Layer 4 of a small transformer language model trained on English Wikipedia (16 layers, counted from 0, width 128). Numbers have three digits each and are written without spaces.
A neuron's activation on a vector x is SiLU(gate . x) times (in . x), where the dot is the dot product.

Input weights of the MLP neurons that the questions are about. A number n stands for (n - 500) times 0.0014.
n7 gate: 499459222566485370498489461578474577545571549591584416302607409644511422372362480445431533314868597342475291342431379388525383639349363441643411616548511289503725513507368501573422508246438633678690557580507459605648730582567536377403317622254362472458588515487420360708538415447699421622512427301538478622441301750539443455598408562538635614303277302509424518521432431528523502450367
n15 gate: 507454328407426476441299396558512378416559299380479372411772434442531478482452582401509452397425482388260459487491420424504419499418355586416641575502666605231637524336475393773442580600574617444702455446400459467444670462423520403552460517496506686360555415360314453409339590197505518571632292640582536490617340618554616249391507235418466344534426387484521536589441536459569448405349
n29 gate: 565543521438367642515514468153370310476719356415566316545578391411670612360438443588792317490544271396471414391441452617443479519452429611434520466658470507435568600441436531591525663474551556439466503245409470167520333498613396431486479377493256594401327623663444469591414429536474488493477607517516394548649485636404481491473492355564428591565320474595443623346334441496413580480321
n34 gate: 526357421330680238605596495418530525792683532503640403459577319698448646481419381459395560501588432287468342593446600592575398466390313291732602512366460357468517572406342697488486452499591608512636456411573416396438857231485485489423646351359407451439499581245674519517613497442483375449502427593688399405596314386614565425495461547540482457515754615520621584716593611472747414600536
n67 gate: 460526375492365361447516538430396500510235386617552598512691570484383502430555562698621431561617605633331471412422505594629543330653497527333688388603746458457600614319564645690416619629588422544667586592398373583337404597477422607977392520372503711478538644418284463568579584432565431609559507361669362474509501572642368487378490478551591538477372443471448555459491411699621351196484
n78 gate: 483393574366460566452479591541466292490528448332538333473529620558612473381614497398448446475468488485467254467596555405575583606383347603499483424702502605471646551456713285423341426487345527250555558522285511566465601358538471653317551658450467480432457490465492472440310590548487580458521591572612651370448563600509320535473471419755474340533588539712429464354389496544655458445319
n102 gate: 514527533567352288478515623518568543550301522501541527612670542479571389401418584635681633610388526576418306628413445522554458686527527367377621479511493539616519466268301557544490277602748566367242454438451495449561378650457509560529456296302455676555447464393463217588450542309584526910746295636665516451500428579437224539790531663371391595556598376556607587511268457380626515339386
n168 gate: 486564623330433379586643661393525585570610280446605476324659437582337674289553581706456458612363313568413612528741785377454569533329420410488671561402771476553439649354649607490582329288404498558513446292486390607354619493525260587501595482618524584470579476508641349634614612623347502570381369448611556281236417462704517524561631358580412567475415294659326310835461589530736594486414
n170 gate: 641341466411450529562520469347376567594635288470593393512501393701302658310411473687536526457344621539372574386463356482481683468557761531285381445460411430471458708370469400487310473497461551588501441400734484441521558464660531464666372292580596465459625720384422481446535483273612504581213438533501554531367579546516619295527428690619525693449527439650608436451469580529456487494310
n190 gate: 377588365468552447438398397565605336475550519529500423586543398384387408363632545571474460426587419386565445499444693493476496424591471713527578588566437582426761442396536578446455619445573617481527381448511343571329519674429452542514469658545397503374408374301303546579299542531358672467546395395532339538320483493501427438268501439574514499729333472468316653490542589652661516684569
n199 gate: 452453399299288395609339496499526441490545488443524387366633361338572381518326470597581454467475374511239603303545539619637513509567786581469521363454561384477433482446281455678555674519667730245606593635406498373524372535778603461647390500372430734581541452637347626462312628482730285503533456637597330558496522456333467317549480518540611598450416370789607524450457606560571399490288
n233 gate: 540386572410572546399566493370563449604488510310447324697513353547275509489684705270270598239498385392442423580575637420704532392467573576628519649365694637400516532331631649518490534548564263618366189510551569373429383525585616453635636360853389426281489303476694448612541621640566539684538482508446572533418568486452475319613483593665464580546628415605457558280416429626542569428495
n254 gate: 558305586334400475440610529617487476387522439377556390346658280218340572360450469448423540693589567593462547545698659393354472586487577595487470801247637773267593698564543425538485565398581393495390358359386542591435544619277430687387469449324564614663274305539598638500435581455487461496509651491488588466316544515557449554536646390679376449570577322570369690667508580514771341278457
n304 gate: 438517505282549550382323650417551450801356500581448630569529501370540638527306584556431490578582465382378531417664595552676373571434480432457355503877476409459314718557525438539384475393414317552577404475511461333545468524520619651431372512708328504275360294584568544723404337681554420675422564454565651275484377428441623453395496487605706561609607418639526470493508427566711516447573
n318 gate: 412468388523616418495510457365349509506436426400419625790591546521478457344574414757667524597501504475543437285674646563630333516390635565489663467326513358474379494487281623523525535496451553718639629514486593488492616527537397569519624596392610459285546568553351520691542468591416434488469675500448565454466546605571619453483483697453562565499288296706563515546509515559423500411479
n7 in: 363651467408603372496303566485442377514411420467441539452525586565354417397454399427493607374506636422527454502607616393662697476419455553715367468409299507427513327428488448438471342162367548507420554402493542630580533520466448452402539454637525427543342386338538563396559405494679280382617512612677653535501417480619590450415487600503469388634443342684436575317551621560478671463604
n15 in: 824519587440541504507608486579667470577411449377575287491472541502456358366606369408540580464632580586499446546377498515420493557564402588530665483459485670415320393573399450472498582454611369566303510514540274476624443465578347522590584570351387629545277351476644621389512528504356534460603306407500507352576581475592512456573642639489370574314612458561511540493468486362484402465576
n29 in: 417639488485416551425571426505536346402441367329563571370388438368558457545461488462490472435594480506455589559489479654519559527606468652384534419633621715529698542602564599582517658385616822433622558450496621699479443492553452349502403554571507733544379628562281559495602702503588372496604390632390475372440575435517422642498427492457424623428373530483278571525507456523499542376356
n34 in: 571537575347741312254514340389460478722614502360551189468561571455435659446616250370518610497363475356459590409655556445741415489598533524547553397626518545351485546573566486657498407526595566559624542388494541511481491400426461375340695566596421378549580640458662517503400497253368357480536436429588492419427456637571519574549312489541527390446555558621644359397468377432513477613688
n67 in: 674551567343435782623482596377516474494347479535376528407568519264506496601495314586655524497607503388500506653594598415381539502450582467608344386317419647535427490487716575427607309569497407647507581329424408517431473356414296555427347508434447476549469479495690543427504476508548350548415310562451625505506635602631451438337214484656575495644550442550524338422706376691486575505612
n78 in: 565410461662469539577578483472314399452361566662479652744623324647596411495511432438450545442280637386524453426486412485627648522571732614716475467598486673410567547603444467493536422447507287551369699416568465484455477363636419587565481494274610644513557468449459614295499490453377592439499446488439626309419709600599471408402551647570541483537446531647603542473482420429572361551464
n102 in: 404511454558275584588562582535371468294591504493494388501409588701628374490401574533551451711342447736511433425609732278469503529386274506377552628363505479496633536600472441634539427607459507455532503535621603593498552460466510503585558368663645584547671604457296759470570523540460576347594395630623479364427491528473446434476569266481381398631557538285459475643582550467509520450460
n168 in: 361447495457388635365570436442327363294684506579535653485557471620529468543665453690423631769611385589573407524698394446389207309243527351612542491561628374653417607477404447486418463525407605614489577519518560705551504528615383440459586507526605652500493470616591520460637620564595495535612773412397501472602576514507479536766418622458450342583570594607474400577516565642374489611662
n170 in: 442456603490615589653457344378616531607400386453474540435570683603473434516337517628358409372537445584451455531382225495312475385854460457559472587416486539525530454546400517384718534444369271420589476465491360454430583487457529726567527419489530456533544394524604589438646467418383607621390581365462555525524528452532531555466595598462517598515444676509758470583495632536547497459683
n190 in: 615611403395543697410621588650459605466687324562532464544543691554583598422571428711454521635616422520547482309414461581261428541504511545464568474334540425565437607449537449423426502426483402473520388672512431647514440493498594323425509501652662482398426532521460564361420365525364386420588608535679634414647645394529614489520592575376454429426344455564325595477519550624574479578389
n199 in: 528486602600467551385609453445487444547747480515577239487569451538390601434470595477407635359552356490614536479399379529490613524354542394596510522442412503573376402555539497357532492419358462603514448395515392690548496605439426400395571617454481541542477443437635422402558516512478370471535402577446505704459488446456281617605691488651361529540436455488365407476351509463421417513340
n233 in: 492386528525369466705545551544355588541521641442593502347468604676616626651459341336287489483553623658460543562492420496423587512238395257484500655569440450503424402584358334542503524445491572340305546491616531281582571507372549422429454461675597551523483478553534606658688534400684273548532357594388540716424324387566694477571502453716379376481432428571488331533473535498388453497477
n254 in: 416426608385468532751667469375460442558458729482621507492447571338454487532555557545725536422575480473548576643519460482529525547416516489649273513321217695619400577634580563424465540616622419408554332733524243595509660619452511483562294387603479461522444512541483367591448753564438494455426347514615550284446614468402434472483504395495394242520558512547450705390523424560619575435316
n304 in: 555348465530598412482313485342515344439642466354473415553596440541381552330596491376786572443503427552525471666493508500406544442429432662356546585402554489472496468554513604451467586560482608556545558421601498514335617505543607502501546476620542615642629456548570419444589545351480526535514588568414502539621460342584503273374310669594422491469411557239522642501464620425472518387719
n318 in: 497565342376413530492335534574527661432464402511455532525475396531629414584432543461358510427254451441493188593572628495501637322381526511427623554467630367527509654495428403456615491451725584544464527535616708527514264479478547567648558594410548693601464584346563656467513562611705433513463393444597405426649418519497504456453479527476516595392383450456386605437472326549635528476487

Each question shows a token from some text and the vector x that enters the MLP there. A number n stands for (n - 500) times 0.0095.

" works": 587639479547450519519471535564359554523371383398318536454466455553508470577359406591399357505528593470521430420562446463510487439538568498534446534485393358528488527427512434459528523510445518594449595471507492423606464420332458443470321490444533473470463392504520487455586393420415435448533478607533540665547466332567508568491508669471610435512403552454345476440684389506468537578545
The two highest activations, in order: n7, n254

" being": 564383508515624438539404513647510430546565502441398462420415485475488531526508551567468372392484546534666518410549592607542487423609595418566379489459483409575423518527596549452478442507492528431369444512515358561558606496407467514421472519536550456521668489326537572450504505480465372447607625420355501602516540598504455528620550465548547516548521462665684489448690480338655552528511
Which of these neurons fires most? n34

" |": 522543385520519481462583463415514598389474538576394582565468569451557476545473488459560521450420510478637481428451328604473423547491494491505476504430493469527544488531415538492517431581500502541433510558329551486445540504506540471489435412415482441512686566485504542435483529493509412518480526526426559420526484486406547487535464478395524546338525554388593479498736489515453503474640
The most active neuron and its activation: n199, at about 0.56

")": 525547439515612583468454486512444623584541467510519582586442455595451483488528468594564528545470566625646528528474510543444540541494460650475555535463445507539438437406368554507364524501501591437521512423474509406469363545403525429442433440554524507478564363551459567415357484447498424476507478545462609497507464571565466521447307416569542425598538601553523483380745435460418471552683
The two highest activations, in order: n190, n199

" confirmed": 489622533525491422465391454595515481550396514437279546474489521650605536565459501477485451528446556612489537426577327488504640493606501578589638453428423362592437410499592587349572500471564525396480408502430382455462407426585457553450605455425514504470580485433552573443587448329602492428696477512454521461549307420551569472539514541476540531447515583441464503437668466442487548474382
The two highest activations, in order: n168, n254

"3": 564501482563575677530531402475470562446423430540384508586506565454553495530487408612551438561552589568608479554470591573431630438622455577593498463564502482510565373600423583485505523480490595596419535480535582487523580437633437731535531515436433423550418668461440677452485558429376439449421409598519458480471498470503439419528427495531416460576475618512385497546562468338391467618464
Which of these neurons fires most? n29

"al": 475669546551531454450551632566599565397472492372230635511550403414363473578538510441562407464475530423557645430465520522559423570633534633405522488471609715345444393524625532554491518552479514485352555581470499473343579438512484474417523572355509522483388388485365548473483511433432470555574475446462474482392603543560396444568462676476455530467434473573601514529637472433475471503600
The most active neuron and its activation: n15, at about 1.3

" Winner": 657381478450616519415506513548400511431516607537480606494477488493657326559532519450465468571475623381698633534650344386592446398473484561411478469509557649536516420609467553517470533467520516428591572614474576572464389439594542511429409461506545550496320451443590501462484387429489440474725529616442487553664540550515567430469446423422583566433488474607532519527609444451450494536378
The most active neuron and its activation: n170, at about 0.43

" Antonio": 523395432518628468431545534473359492372441562617394649500442521474527410441585551533511520492468485377603507522565427474536521503555404517472525459506419461484565404540476616446577402444577435502361488483532459445382398428466490531440597531410515600544434525354623426527520450335472595464496514518399475436465588456587479706468496654445487501464564483400400617507666648432472420519634
Which of these neurons fires most? n233

" others": 585598483550423401502534577520321457537380408420510644428460508616479514452497424516477446428495560411687572444561366414458574317473513613601563499457481463512451498610613437478464414505544456564563524539505470467589660549447502487460408603368550504501437457446584570415656443547462452524449595475545544568450491357610466451438619630567569326512476523328498457521686409474543622585588
The most active neuron and its activation: n7, at about 1.1

" to": 515374506510627501384574539519520504503418494444533500602538460444532521569480445612474565403416507440455517548509539497534521443514636541458518479321461421593558547532644424482589497415497508491472551552507564359473546444477506524494604456555494448535617493410551559598477512440601442541421422585458461422519625480571739499560548440616510425518463579540669440593777597552513562479533
The most active neuron and its activation: n34, at about 3.6

"e": 619532485524486519377426587576530543359537490441319561567507500499531397423552410503500378634522542502359418562479493581424359521522516548447422537587522545463384449427432464518513580476447502492445456514581497478493608377389440437537488380458529470525522484510649549479475615428406539519418525554426520446454574406544542591490517623411375319555464563515588493596668356569468399502429
Which three neurons fire most, strongest first? n15, n199, n7

"a": 471677466592555535435474417526564398409472634485394572473442536549523414498623497527530430463493509442385626587447597553415448532458497531467605543490386533475549435509520490516492496456620377516460572500550500374434512491346435484602521463490541434541430420503546720463431529424392603505412403283610443482421546351626544517613486514451427457741477545494546457504562587638461507514579
The most active neuron and its activation: n199, at about 0.41

"\n": 538452470492580479450483516647529512445557627501340647433428523507563584400553529507407527588356605587559406584445569503532529458706561503445440519482488599499445549565478413451537520547422533555484481479489402507651417457530544560266577453452518553441507612495597525442403488563513579508478463357439467622607200419420531448494502591438645448516496532531529377570491565507367510533503
Which three neurons fire most, strongest first? n254, n29, n102

"vis": 627493488496389666451411541495489536470472447510326505549432717628534578595417535479388517493459517574336472452397456512540661541291435433625446503478428428438517460458669433365405532590515331554531566483525488454418326456427486516587566524473517449491523586533522479432543499351460634509569353462474554464466574537551571578524574561420533660580460505472626337483593514377359582508521
The most active neuron and its activation: n170, at about 2.6

" were": 506494497531617508527370499723426435555433505367469499461541466459554558522399673532505328382521533494762537430529377559536500395532448435596495500437478380491432491549572502478463399525470515506442492587424430541405578484491475490409504623434511433520693489373535590510494519487487356456579627511289479431499480515539438494527452394549593416639454460616531481453658403465619413498448
The two highest activations, in order: n78, n7

" who": 502384508566488545478497566509501538537437575541506460588470517549527640422513512512554498417513525531646544410414477484538341330515663441490539469449485384509495471572397515439514352403524414512452602513490418449431357495443448421489551598512496576460581599487469444413514487593693484536326513560435509487427437467523584475364686488571419379600518464427482530372699448416583654574627
The most active neuron and its activation: n29, at about 0.6

" collaboration": 478546544468396512420514462605320456528480531487398562406480486539535382588411540511412429533435579582657320370515460434527475478537489557391543513519410413572495488542527432456563655520437459594301607601525553463600390369404479394485395406394550552443358461435506432482583298446427522551523584625453573482487484541563426592540498537375635583531542583523566473583593567452536519578469
The two highest activations, in order: n102, n254

"el": 652686515528497555597462682483500510395500540490214609531540452439642410504547441533555440515388480479450460445412460514561460560431563577430511451533522690450432398572504442459425536530466582475397585576543431601376510450538447497573516614381496547494577428449472512428494483385454484478589467454473386443480649543557474530541477777463494726483379495435601477489576410472437515545533
Which of these neurons fires most? n318

" feed": 528697555494450419567504436555367517472569446450402407428382451648635404651472415507425509542393487387526346430589558458452474556487514518532517497577490418619554573564593399438573460533352652397452578633558538462570462401389479490347502437455545519528416400500560546376553512509353488349541457451449564558479516473473416585508656524482541501451527569550498352404629405536475539512411
Which three neurons fire most, strongest first? n78, n304, n254

" four": 529423527479438538490603601492455464472420519366615544472492593475473446499514437519440407591437471472793570578624327583430469412651548575574508500477441581499495558706508578469509321489466484498513548459541517544555635617626508590435618563577508509524428457493503544421413541491431436425479465408479522430583597442501438420555344520311452397467527476428555474438692485372542590576556
Which of these neurons fires most? n233

" Olympic": 522576486553525468477501490536452516412544460440312515338479518449579403432484399413526495352462544419668440582553449611472461437526498604463647539472513488563549450687551550628532474536632540452320572651533590609348524465476480571425373521484493518518457437529507530440525438492398587454540661624497599454647562519577446522497315520531450416498483460484393451527647402641425347588591
The most active neuron and its activation: n78, at about 0.54

" Call": 541534518495461539571451509469475411360375649474452531581366621655557417592587478559431617491468547434559497542462400550540386660343442498433613544418514543675449462509563427408469561454495560435482488508481571541509462589338482447512467589483559510502307461457599537365411530552536457488610460406500491461532688565572568546448467540455473532483553489535585509515519538313388557445328
Which of these neurons fires most? n78

"s": 519671501543513494470524496607399562457505346388291640496531495575479435500427415542511389523471527427459520386525483400423486453474528567497483509451569444405479526538612482499399561475443569719510512608544517397433582418373501593505299529550523463517409441480498544434470447454532526510476488581439595515475531398631498488472465605479535559467459537578417477444735417490462565482692
The most active neuron and its activation: n318, at about 1

" confirm": 622546544461435437482496528497498513535500567556356516625368422568685484661469419538410557582395506451580463390554513425507480605581544510581624447518423495604673478557585540415527540406545406308567416483465479377510334413542452514360562522516509429482459537449455648455590500510682522455671516487438512463493408438551569554505634511456570514419561651500512490477643475421449571477485
Which of these neurons fires most? n254

" ": 448585517503494544532537418431389544525491459634467410575495489469429502625468503465502580477492549481558543548460509520424440463549511552515636461505513512455481438535522373437544457492669585519397567408507516383504536465507707403414403506441489552558363593403525701485539500493519486428404509392509548493515412420508503594536409442422322541495497515472535502520568443448494516495361
Which of these neurons fires most? n29

" architect": 554489522484524587516550551551494496502426472375450533451565500489608463571426401483451430506486559475626403372565698396688509540508561595431543451581473487498460414542480464427555411550493576545398609603451448394411435558345473463482411473378530496467480484398731424407593415457428469568522563568381546598510510593523518552462503576334592358538470417463519515420702526505477429569495
The two highest activations, in order: n318, n29

"ent": 421645472610470535518477508638402648503533517271484450359512574508534394558539581402539456415419557561720653430495524482434432585430543533423475517445598612401505459569611553390519489478541477524290395436550689576337502443500494439520616422528479476439485530487385514638627576484509462417573428585443468560404485592447399505614445448517586435479517467615604370484440406567472428543297
Which of these neurons fires most? n233

" a": 535586515492537464573528520568455556446585388436519378508516524431554500271522483427471430531532552415600572586419574582535513519504563496596442515501506537517581496553570523436600419480590401461443514461474534597395292526423503491430505518574508349555553474528495527407469447538484544377430343419509445676548678395457562532471507541528464478610362426493583414556738551526548619432592
The most active neuron and its activation: n190, at about 2.7

" PA": 478659498631535456598528446557541420426479467470347492468409633473584426474549613594660413432470502601560502545505550387463469549514496432535582487407360391567504463508552527384525497423589522364193539638498486427550553494496495472649481488558501416546358546518427447445507516512434586490437549398510569453490513578543535584492318543515393416528606597607601348489545657384397623562516
The two highest activations, in order: n102, n199

"-": 424567610585441430534463551531515458493483605619283469362496537576540419433421520478484485549580461661568490689444582317473530565561560417472463537400462611545482534614656519552509504576414491603251456487535526484424466630368529488394558528484530494499499445463594472521600453461512569570526472530455518546548439481399567446604470608472547581554578584614637432461538565345588335485539
Which three neurons fire most, strongest first? n102, n233, n190

" runner": 566409490458563598477509488491481547428517550583408496436498549446678416614390471444462390407509533249689483515557455451462555247515627520487305553487564548641501486679556537501412427486446614494649635521540586612535427581571527576416433528488536520553384484551473492503496443376470367442600491519438551543668520554437474475480543328427560449488483520611569441443562482508436526613362
The most active neuron and its activation: n7, at about 0.73

"n": 389608542437700525380464441524564389423725493616450506516495471537573556573510488490437654599535541457534528539625582469529444361523535509577692520540517382541589490518478468443566529485489521521565637461484705640298597484517495471435623476502490597512655432394446603438547568493456453505471584523456505503516494563522562517521639382421315460479372484380494299455429396579487449465416
Which of these neurons fires most? n168

" from": 444457476534614441432572398579470515587551383480307495616374393556444462560490566537502597441388524448569467434604488566513492548510575411464431432419489488578525489525564403453522552481373508533587463460493499565524495443269504425581587498410517502484536485479542565465604543436477487492390524599362512366497504543461511418571467404476585531532461466431663511680720591558627428467475
Which of these neurons fires most? n170

" Peru": 466490457565657434448596464436430486415610615549556501360391616529492358416529572364563410411519508375616486454418485563348555364548428562400599490505441472465615496543484560582526498500579449316300528638540626509516565329467517541501513534353545492537450505417492490465566359577435485482438607594491474463627484534579449654458489457585484519496528639494561425504570525518476448568641
The most active neuron and its activation: n254, at about 0.45

",": 475567439558554603515430500423381576595487462428533566599415557488538506544310519533493506465461536611576397532519426555495437487451470556407564485503501433474528502552395564497504475467346450576278501512409584469411534476407601462489544559522487500461524535547502546425527459553515511488499582383461592540546505320589507476467364409501515429641576468559549520346733480520507481484613
The most active neuron and its activation: n304, at about 1.2

" radio": 379696518590577507577548398578519537492534446439382379353495539556527450525387396393544526443471437501568387470551538457514473370552509614548607541628452567566463514672630511536632429493522708575238496701502548442468518496413469450551404510446492590531427470481397514488536374450417581387494468484436589569522540493530426487409566584496470461509539580441436488377674472604432552505489
Which of these neurons fires most? n168